Layer 11 of a small transformer language model trained on English Wikipedia (14 layers, counted from 0, width 128). Numbers have three digits each and are written without spaces.
Take only the direct path to the model's output, skipping the later layers: a vector added to the residual stream pushes a token's score in proportion to its dot product with that token's output vector.

Output vectors of the tokens that the questions are about. A number n stands for (n - 500) times 0.0026.
" Lag": 524574508729338549424432573526445511433519505510327513530359679721586513459449413646562483708627368644658364482421479606627638371625617478289574576476456450484589703325435530562365297602437612556529529386457411447304404379528597533476580517361429640449625412561469561414559509493430620523570504437624520431478480326417476437501409528577364515404525481499425607390550544461573452545453
" 1986": 516591490568426542457716298439507432520297545396727690680483505378419552487500523623531585396485596497408511501556383446442544466687457381423375398487528621546517469381591484624595524513434638434560665588359599464503582329426506336581622472465313715482538555483328493528504471435593623526702329680630569569479397580447457471636371440600326407494419575538327469500485469491520449340429
"av": 217533485442577562867774544356522536548341680464366532528425448467579679390351569573724466630551642728519458511652343660487640458382682614259498498564585531503554334518518430505564329497475443442585401264581568457484505379591453490518578603487407524622476793573558750427499447402505785445384498587547530284455270524347397260699524560726257338451643388415350521360541374264416354502522
" may": 288545472503524399671709443316583499684371764539286489760472394453525387611622427618370542434482332554517292722476573428609565288415525532527246527563563485358450420453474551456462438695335587191441421487540545714628543486299542466786481435645555609459535506496449598531668701449335405589416548598478492597546517356548466428380602571532542485428508623443496493574400507397462586466377
" 2016": 514397496683342486442407341482463478570445645490590454481522607413599516309522507492575562574496490700387453634632410465372412604569491389438544381488428618498493457455489447571585481511416705468628640515443598599471651372508296337666613577620305601580621406391353435562615476452457417579604365630616559613426520528405437511623522550578344414525349641425359397360518410431590525586472
" lies": 545528553632570521420597588258512631559429707390231409651473501436616549418748383648407504547388471648674555657456502336742453298497511707402378462380504520478475462488550549418523455705396671418418566573512638721508472625466480253647518418403500697560530489381513686620488668364199383802435624571573520590560312290649418366443630388460394286557629612263333678350384473322554330325496
" competed": 279542532647331382529620561444564587610403692338604494936596380585486610344472271514425564515399399384678498508558432384458509323597731356217597607443657467423513335538439402512479452780206456442418625278491440513455378874558518412668605628648365657528391467495458515612569644470459512659255588878625531734477361491277385333432528523395478318483572509588539590395524483516390453547455
" 1989": 509598522537430649380620345435476477457360515424683676685492438342387570445453490549552610464502658485444561566626388434405574468587424502347517355428685613572487427470681395679693394469438605502531565662434573469432545412423538330691615469511332642484573624479353457546558470433545518476568341685701583572448348565526499489652423319535303536424439541554353394444513448443507466334415
" 2019": 552424487721284482425449358447411408434501656489654471717453588360530633356395512517614598555388610641353463487492403453358480564643524404492489310462492613522599437533471423628671531444522620383597579492467704480501620414498375340711605574575262701554535471420393494525565492467406464551596244665613549572441455586429436520504513610570498419513462598444339399385506431487560521521395
" 1997": 497610508474390634358609358402433373421360515522637627699384521388458471509469508510587597542614452580548533493612430370462519411563470399388505454422539591540577529361586345614665560521449614494586667596418568533478519444459446402653533546481246652542626387463327417462559440377542418500544255653693568687457418601544469479549452390523399497589376641583486486375521473453447503525493
" 2008": 525498496635449617369567261403391493408479563509578456616369415405534613381632428550572589588451487637388509529547447457443569548664474389328509383520435553523579557475544432443634556433369636464664679503435634620519555474532346308557538485570225583575595636480361492521586459470581416530552243473632550548400467550546441516652452544528394450560373496536442518576506459465489441474496
"ogn": 198517512742443583517569594421463630331740387347254526410396525736556650853400530453534519720366603815677525501557284415377512421293432736350722749317688489528494350532429702570517302420294527617525628458461670615495444596349267409385779301477283300512433577448588543526534486414431897503419494487748556485311461229653358239630436659401551398908449350636530475462637355303546233476626
" Released": 583637476417342416502583473405389743579225430601478968788386731446508576612475448468444548411562415585370227547724441407422605292522480438823307629087594265433551540532462634425479590641488643752563561459374550826585135605571371289797484522444332543233198469557393390427801602350488392775176318447721577649450550497728317343585552646525551236372569538499502683525536361695542506365356
" September": 583548503421248690606513510398351590627515718365549658580453387520333469344582476564497513433411537668503453447576484484444455617449521530511479378476324338469551378493535487590603537477567676535570589427406403623480480470620552337527492651456248415642586622623305410481554418468486463597311406582447581607459425434506674542359512534414320641627633637648438519512483531281518624424443
" 2001": 433634497523457612391584292346494431339468485475660534570378433386533517467452475472610591564559654635569562505586455400486604471614411458381510362518435640463598563497606327626566562424356661517518658553439583497427524527392488400654568562440253527608554368512330376508584481470452403452485349598706568666520604602537552500578402456540308524517413527551491471372529492429546421457499
"–": 656670516460478572575632432561296528576557537653648354443399611648343377473361465314451488443487366651477460542515523544423231568511505497577589359528366452492366405537586500397634333689656455320457634529412497531597427543529476607600358589558523395607497317502575299526488304479541326557562520532441491666573391424592413493300370564661654644539520611424590597538460590491435734242598
" 58": 384518484407569625354510494502527561475448632512513463582813401474385479550535492379575577522387487476513473519467386376573477397544629537478404395533460502604517461589497564387408395445466414438575576474393482407456558500600594371691583453426494472469529520567482456510493580500533484586563486540637566576379568565700533505627439590645467491432434434442433363387599515666504340400419
"ful": 326601521421454610727302410314609269532410629255649512384702519330445418868357512676289496570351356754409516563453626481243669404448271570645511797298407475483499581234691504670542834381537586812604412561521369537406463615419356474627442552597382558637471305297577804608357390190630529642512673632650512512313443362528513321548336457598584406474636545494438550461791432402336591440457
"ín": 599767546744414603419835598492536510558444486319531610459643547593347653356561549571604574466683639564660492475827428600473556392619432634371575726709482401491609351540572592632299298279179392584697504378399394472510472465506225460524535507180442402584503514386486563571556451441254678502349446642612514632465502507393459242676429506648260308415652390612374427236366471302606418557530
" Ti": 560533459557367401428393549462560462290520380366560508496332510717630716466468445535548392689617456492408492525369483611480547533498579524438645518572565498539494554420494498490467539524465470488349447485458574494394475542504453407469541530446535397625581450425540480449482544536447525456613569557496503389557547393427470566594512509535568613462569430488521398439539512636451428588485
")": 378557568502449459681646206700391298495387511338511655323583587699480457599659386291549397520342543573498659453470655437333482484487346542678286360646664586579577456428576368367548580449274444260483593801424687678268515514548545634648506445494678611316498548628558383527519412544185317420653452621484491477475334780683261515412603452388378538333419587658775300543224499607635494660646
"'": 518627575370538589372521442498609530472556436498350302473384418411572638241512323591452406369596295481500459537678607510375455474410468390548554286627631605635275450463446610417360512682603542472463427711637575487438518462454479362458283581669682476509787531313608507487585491470606497352359622568534414855542528498600431514414584531445403631487289505564643509414532631343381674443664
"Sup": 605530478633378511431403601309633705397529428513590317592477698853700634547605291447599503591591352609520369609506370634441402352554596506582544418628237601472594569353646567580437325646484560604438438497526568560389290434355425544598590433419550500356412447630411511477568448443497455582477523424535604442538500331478433289354497489471534500542440398424390565464576462550568465590567
" Born": 478647443524438386470441730464526437328422504681443585634382507374469540524527412588557700417519572480796573650547508371495811450540527285405336738312495538406440586628748424514302438846527469575549575525386433721622334495509662269387470615476354431471507466408362450487644430465151559563445337694765566568267184619675442380352288549568567637536618547327495585528533441436624603166454
"rem": 349597494713404474655495527329353503440652410642276624416439479718678594563567296419760597400645575752687618494553463692307602311452588535574506306583544287443595851580566662396484470425532447385517482476511660681298329599368445592462489485541424355441517462704547769405478565451458665352551368523522518426491514316524284257639531603545338451503395402638439459360530411443423301459534
" February": 433584477459270509691705519419391608626584666433498626709524423541376466439532476512498536395453536680470443503548449551425454683486456523474388488414296336408645301568493529562546596494501584448462619457358443644504529461541474277466529631477250385614547640765267469400500425557566440548354325708429582507579475385584571511425435610409315609527545564651430504593492572393527620451420
"umed": 433513538448449639585509726378441795704408711520338660532745340634541445413366382387377445394423494522489645606524418679420556214444502473265369399390467521442357695347521603495392629785409505440573567604560627764669236429618490403505532616538291428546423452666431640540571601397443583533444536756357564591450395450268583239605505386371447371374389631417643581606569484403580299620567
" Ali": 405734531498283440631509605372501574479457509308345622544364521589660559425440514515489495453470431535501531523442436657549560574581567527494644586593528521548463599396461578513419360440530391528439439399489461483476504445448308460507473469476421460499625512477534612413528586494521601586568373644487527329435237624491398507671445354504444644564660478559393449543543425563482504636524
" pandemic": 470452541526134472593787345570403535389321573624375449792534678644555570572534213717583606495237441515429129500490424515372438597597572542458609602157475492545675463470379556515778485342393637489697770535493371594579503663225340269859595478503321604525272602706361627726562718375425572428485408389498592499455784760281590419397433317336216498552507665224417632268799418527559590310503

Output weights of attention head 0. The head adds the sum of these rows, row i times number i of z. A number n stands for (n - 500) times 0.0008.
o0: 709560751548482704448804365527735633559567683447408537533189386598257458425341416498535356545604607278543430544525760707354626587508364554508571406546491397168484513460653597415521481786650360427411474441681444536520289572545540410324292560478292322713483617501318555758329547344354552354461402321435339436512565476569707678357349513272562380552799478551550530566538822425517565391438
o1: 401562432363406708517543413569578435561368513347371339236666350796426611407472460424527390484614374407299499605523346637470573556330584642703420357363506470640566515413406444527279651266509477562385394497500304547502374502646474440609403354688400439499459620592473638649565589508371499541357751636653465370543528688846176429608435489502523747437602338697627445585691346506618332491257
o2: 340449659534665645457451368345602508436234484476474532675324524390547460372521361407225551515789396520532470602631448701425418429552550534456610502464544723242467499542355392445414466632489551373424569600485621533487657441607627372753524406537230290629562462636556459506462516437388677486482476828470715606400554785357388413519513399676535400247419639467531422497483526479500495419446
o3: 429583825412510552567506574528403444519617533563565406378388496430488720646499461318543347413533564655275603576633388563498474537570368412615449563429243451555374520575522517505564358612576700691463572558718415520465456462209360423619467606551430485441597483409638595608529446583404348512227617547442091654658548382598593490484452514532570498501586466313584592409429841554416683508386
o4: 615464472423667433217674391381416383592657403726506599598472457436409329487459378464475571436515453370750278500387569357544625550544512617349374400769528646625342383638537515375564572573524556365376747575414524410558678380393512462652625555464235469499421555451507431532708379258341637442621372434510540462586631343547465710655390601579390667453400557445427500494518528539428627407379
o5: 284445270539624537494333432362600490484548499384476516617383693309690492528717519620388300394575489501697608411538713322559583315445335321498282424426491679458491438558431473699550592511460408718375354620540631606725657622438378439511745299401518468368364604513482652622575664338622586521303520513492697473374491483448754418605362647395470391366566729622549533497493346733349461745308
o6: 535546594532586429604503463581338302477370451540480518542474452499365626557510397326534418627718639552524629448361475439479510604434528515377427480600458490671532460460596631368710443500554254599371662490485597419492609551587336489709559472575511404508450213538550667265511371449651446579577478555529441512393568791499550520417194633583536579387475510373520583632329644604543557367468
o7: 602486637571380534531519530419535629560439523553509692514575496753410454645561589610223593571833655403459238565551506635441438577648560566555592430305485296187470499348340385572495435593506408476334569322400444421279550494544568405478388644523411316608531780571593651547477591618381378389375563599153820645618581321452568480198508427422304314565694587430581556493489578369368720494341
o8: 390431627418651559427505631321592508228493512108378569400364405558528318397789716616507371524563391677328511547609503526717447596439487475598645671496412448638538360453715381586500426345288741415329439260463755661458567581757507197547648585353186462546507512747379564191483620678555622683281519597435394645619696532505538680542539481444257457514509538536384474477347422660683502476380
o9: 353503235490563610646413765400508380545665684584674679351588641343435265681648671222482331304511519606626557382465531456666255574416515629468462643349626512514413343479427361791512451289427393405564483435465455165472526299468402742381548488454659396582475703551474400286368682481292429439684483277394388554330524366437496403493497555365423520483607516352674347508513632611483525449544
o10: 596656415338371638590429732509190571495570413659551552466308370521281499489453469567278382580779555543606559581725690502479542458455511610518489455376526312507387486753569576420548568646759344522527615413407216495855521391545384480508490519455496357557622536627325513464521481358678507525350408567229495383492605266459791539549494586378580436655436495627674544615399318643400689319216
o11: 344429545312585458302658403712526686378293515390673353594626388552566464517377138579469485593379557434460493774301396558328620457470733516424402363689655508457413433729736546513455470560525659227474492599458573570705428603377473561609506407462409535390574425431436411685704281210472608381678538629635324502355445738571620638515407648596563465489499658255660501608366322353294524340760
o12: 431473629437383655312461523541535590547630510591417418484305398457579377366435734299668624535437749616382463604601410682386334602568535409479538483445409457337547520474525416628399589476437516412352516594434565608508691475576505412401611563551359429639627682504268442533297367624250650556416548553487363327542536549408546677503422509703405726431760572546572355540501456706450674597314
o13: 375514569497431470395378415618574858363415462446553552481731464518479459455402475747729285536451459542353335629449517635548454620577721608632544445466428450265514526554461460725370445310439658405515445403362441424632719440614647423469548641460481536359721497724409488488372473659498741621443612509605319633392414571329577713393536363552606382396433586593502325398645396416517457375389
o14: 421545662496599470562587518551448548480625482462406418404494512631344475484537498421592469567580395517596471570428192459522245493467554647647466256617578351621573552504712441525634568485748592464636652615496716327519559439585446354601649667439522198543495704342367589401489305567511523320542338406390673532502521541496498599507603438640527472449393507436481606319256336690557578409405
o15: 469442344492346716586474429513374430495696521624562577420751476310608612649610792482472611426613576573530512437506369435337512476393432420725406614513517345552442426560290385642594612465648602443468516454437312361379498500526520272268547484366514475459494756519440409619479536436321402539303575398376732594426498495487580589372696521351294687505619636604328436544501584508555592773304
o16: 536433456469531609211488493826561528486460573467604400511577522329471596588543468425540481495334691346527373556484644421465377538257706652718509534372348416470591494537400379578480576430480492400545509456581486512610474563361410639414418609507535719347445633689325675519395672378577325464524629603712722472534502576486565394503594618540697490493644508483303402524578618443520495467600
o17: 534535507538294261510528376709482488512453511543386608394352467714422644561527402221651579707497505420442488405452612565417334545535387598552780489346299585524606545733299323324375663590667433312340618276426368622469381516584455571436481638844482585638322602433480409787553627524412413309549361566446495314484541325580518517435569484643815555516237255674652455504571207500560524535697
o18: 407482398493587495360455641403460395326372616446557447388298426537562449654291663555641426587701387304684607659635556437686672337457384660467518479678676749347723488386663470398413655469321441563456066424325489467813572432674550545459600626424490392275453314604544637507627383541456526644567612381553312589443471609544410354667629302582709504466408507781454430510576620574352232535481
o19: 445382398352661398763542502512490684649473321442671519356692359758476339721415732543181620602485417390399374362426534566760249448766562455546591383633677432416471350695281423582746419386374565388626626352490489319535284482448637761618491544291346533431235341591408180403436335442513515661635637482390438487306563385522533511438420610644855295443506487402505512646332592575483548277247
o20: 571622686429588580542442617466658544566439612381263555426571378549206463502530412531453357459523608447579577424525348702406387479363503632420455572596553312639272566365505601368405597711577492392180638396405701694586385649610660641305287510541435478687597283397209579378546590669644386432357757611533670563631610593726671569356437516222417526535182354714509526657307590487446433443324
o21: 510569509653493330423407485567303768279257413411798731490591571396297589544488356561231076483575587626539536438422842253429738422335302622609119626510724517418527407681448445561522496415352554416364696276422548616465873573349429567382463414367568543298559436665321604641365759396756394606408380530463456442429386597531671802742667672384456398513418620561482427694279665584413651449535
o22: 472637512369705470699433507565612658425267463499582409451616638633516626489322581392399383533669510463572525671241697646534492614574634588394508491614547485497431529510587575534485419372583316472493155514229492509480391533663765729448356283368556290398443342519639523447532333526616481446521760465422359416578590469590295387394486504467654375458610540456471496557413534456313452432371
o23: 594382332521574469585274441364582441448467424492364401460518513447536707434564482482303445360644278431532385336515505454430577593607712273501335614516776731646400494579173507555330691488445419550469527409502425513382381422511594618347545419535591726506571518498347510689588766692676535575270606559223779534493622424815211291582502270286604407625498369646610349481455423531490333653441
o24: 454788424814263540652536631526401711591540534698663466468550713561405543637469387349506173781352383624391751513515442444600375581373300560429508503430178453429459483497533447581402489471487569557511786376305527642652438620563356473447364399490340632452496572477438427744523367741565234548347297287388936492420475512432563416669724675400310460341629777628627678521433562565450529458441
o25: 323518303539503662507508572411429645539523621409446467311557514618744842339681216525363185363640178640483515580708716606860388492287531618521671499368729510558489375504214646584284293663533345569353350235612461420646421697259363408584292324454626305347559483385633502579523520578460470540362578534149496604522635394408554288421684826378595723246582474395525503684626257584560515535422
o26: 462390543594507398583582479526628706394262553425510363436418594459626532466511357564436426524725371487604482558446788517614562382494370432545338504496688514593530479371319539508510634361374465419468342475306594515454493489349550522567338546443441738454563378553525575417719568606409323410570751418498612623586484542416395028363589474368515618460461510400613497520489316553610521610558
o27: 577455346631436318429536621476517602521678487324626757711576468484374433558567627408388651369643317378554515578682675332417527400620574485635517514644386275285355402621419457627569216566620403368506544488464338438650577555589412473287661648480754543536758669438627365485148409267294718563554425527731297613507382213625648409389442560628433660402587349629299624535593413684464488403548
o28: 328357411390699443412501559398582713749563567622303564594612240447520459330461645287321420313346619335493464356476323472592407778493758391546347328514601714316447494493275688468450369414419639646684403551732415547350615334456862458141657415538442509642519583437712517479578675719461781891392603470567617528360671431462347891739623381341561376591597352429447413380695760595634290714456
o29: 397594533401398603406658587308525481433658654668402303311334629372730786362703519566552459344278384636351422495626635592734376406448433516556678620305412413532504273557396643507324587705616659620524434438679359513461428485350366221362546463582551686511449503429735566556497547666324450525313634374257554863548638089496506430469810645434273629521666563591629574346735487483468651659427
o30: 576569492430625485575464473470434377422464422496381483603521490467467550556532567638257655378780536432687406492559633358394618411544613518548358522745453593604509479505409578421515363525463443589457868657726540441465358488451336374743593288379729578428490483195401464634482572261581420405715465540522238589488503418594355619572567543533282598523369451528410661599619414325365481469582
o31: 581471568319630368448264383576712474605774487511463616492464626373539405512469500625621665477545570687477558225482455656366575569670454395527496336672461611488455671528574427500748375508654594797663248701630581271407377204521529651277475585556840385478498493481639466380494424442577553356584524524613127462466481581589559351434434576544649677388625420489290682450501579737395414578466

Each question shows a token from some text and the vector z that the head gathered there. A number n stands for (n - 500) times 0.0058.

" and": 436362544410555511500316597568395365514454417449389441546449567553531499593426486441503524474472
Pushed down most: "–"

" has": 510503588431552539485543587519515486512505498460535459517517548503515515540536554517483503537482
Pushed up most: " may"

" R": 443516632381530519570510396623600399390519611470505532562370475450604547427506563579474229568737
Which two tokens does it push up most, strongest first? "rem", ")"

"7": 486441635372420662485428618618351511492395460545518502539463810738499433761416664499281343513483
Pushed down most: "'"

" 5": 492519615529536511515495538533525481466553505463473440537426530471500552564471469546431481554505
Pushed up most: " 1997"

" Bob": 467550584513499497534497546475458450480508510487485487488396545442533518509494501548394492559528
Which two tokens does it push up most, strongest first? "'", "rem"

" 18": 574515577432590482559416477494580545494573539435490552507393551537506513486453436564463388565572
Pushed down most: " lies"

" (": 323385532489573641588385598526654520525627515446540463486610651521583502442444436666673415514658
Pushed up most: " 58"

".": 499511606493509508500518519531523471488507470481493463516473531476520523535488489561464490570512
Pushed up most: "ín"

" No": 409545523547455509540474497433509544513502513392547594403514529454564431548559547433505484465572
Which two tokens does it push up most, strongest first? "–", "Sup"

" area": 495508606517506493514518538520513465479517490482482463509462527463487527537474496545458486563514
Which two tokens does it push up most, strongest first? " 1997", "ín"

"|": 453701473518697514582355493388498408512302537482326574293513814418450696508557357241621549657514
Pushed up most: "'"

" Sher": 489565634530514493541518550485486422504500503523502435502400556465556527518507507492381480589506
Pushed down most: "ogn"

"fl": 498514573534511479498503526513533494480543498488478455509464541441521534500484484537436473538531
Which two tokens does it push up most, strongest first? "'", " Born"

" of": 469449567526540494516501533542467460486515458496467501498420504485460546541507508535426514499513
Pushed down most: " 58"

" Story": 471434558574430579544541493374605431421503455480538480455464598591484478536508518580486504505452
Which two tokens does it push up most, strongest first? " Released", " competed"

" a": 496467601495464525533524544482527427530499511500482476462485566523457490537445502507478487500511
Which two tokens does it push up most, strongest first? " February", " September"

" &": 463567596524496473520503560466451426523516519511487465492404550442574495506504504500384491546557
Pushed up most: "'"

",": 505535613549510458524512517531526468481537501464492442541421513425516546524436445563434467579526
Pushed down most: " pandemic"

";": 505531612537520517548506517463520528483459523473542564469446497437479509535504522503420463528490
Pushed up most: " pandemic"

" |": 428569619500533482533429551566502497503572548476488457555498529450516531510467485564490414545526
Pushed up most: " 58"

" in": 530506561548559491551491539521492498533530491458498492474410532528417528581443466494486480534485
Pushed down most: "Sup"

" entered": 512519591531524466494491522517526491466566463442485446547429529448526547553464446531416492537518
Pushed up most: " Born"

" Martin": 433564547515494471557475528482423408484474497507481530483418546457573487486513536511374476531537
Pushed down most: " September"

"t": 482533559508489423520483522536482422484550523463484493547415532425558522531444494516448474552593
Pushed up most: "rem"

" Dan": 491474589596496490575517463470555479463487462448533486453474513460565474527489468525349422582525
Pushed down most: "ogn"

" Census": 492519644508531477528491565506490468543564536470523490490428530472456519561428449518439456532521
Pushed down most: " may"

" \"": 504566653538524498558531545500504413499490495535505421512400554474562537518506518479376481613483
Pushed down most: "ogn"

"\n\n": 476631610556540475607564586369555552615456575381554634404454547308547282578618502446442526522475
Pushed up most: "–"

" Jon": 459538562511488456499501523505499406510536501466448534526411521418573522514481516541407494500611
Pushed up most: "rem"

" at": 552461558535526490500471524497519507503532522461440479516453538530476521564513523503517466512500
Pushed up most: "umed"

"U": 451465667464565524507469561513420453558587578442473475452427526472440519596463475500500483514510
Pushed up most: " 2016"

"e": 477552610561439490538516577450453384577504522523476433520433507457577516497587547467433512548545
Pushed down most: " 1986"

"No": 468564589519509508520540556447536521552492537432556555453511501417529398557579539487478537530497
Pushed down most: " 1986"

"=": 537525597472537486477521530517541514487513456447511470517462516465527555539517499553449479549463
Pushed up most: " competed"

" 10": 449582363485490541396264562534377501557472517427408552466485575452463526603606431414529529448614
Pushed up most: "ogn"

"km": 512505607506513495504521537516523467479514479480484452515467529461500529532480489552461496570511
Pushed up most: "ín"

" war": 499498585465549531493520576522517465512504493459520460518489532495501500543505508534478516567507
Pushed up most: " lies"

" by": 452443570534449549553536523444511451524534488562533472541459508532573437547472583452394491470503
Pushed up most: "ful"

"\n": 421446650455595528524443618462399472607576622461383400444403589494428479590440451540517422558559
Pushed down most: "ful"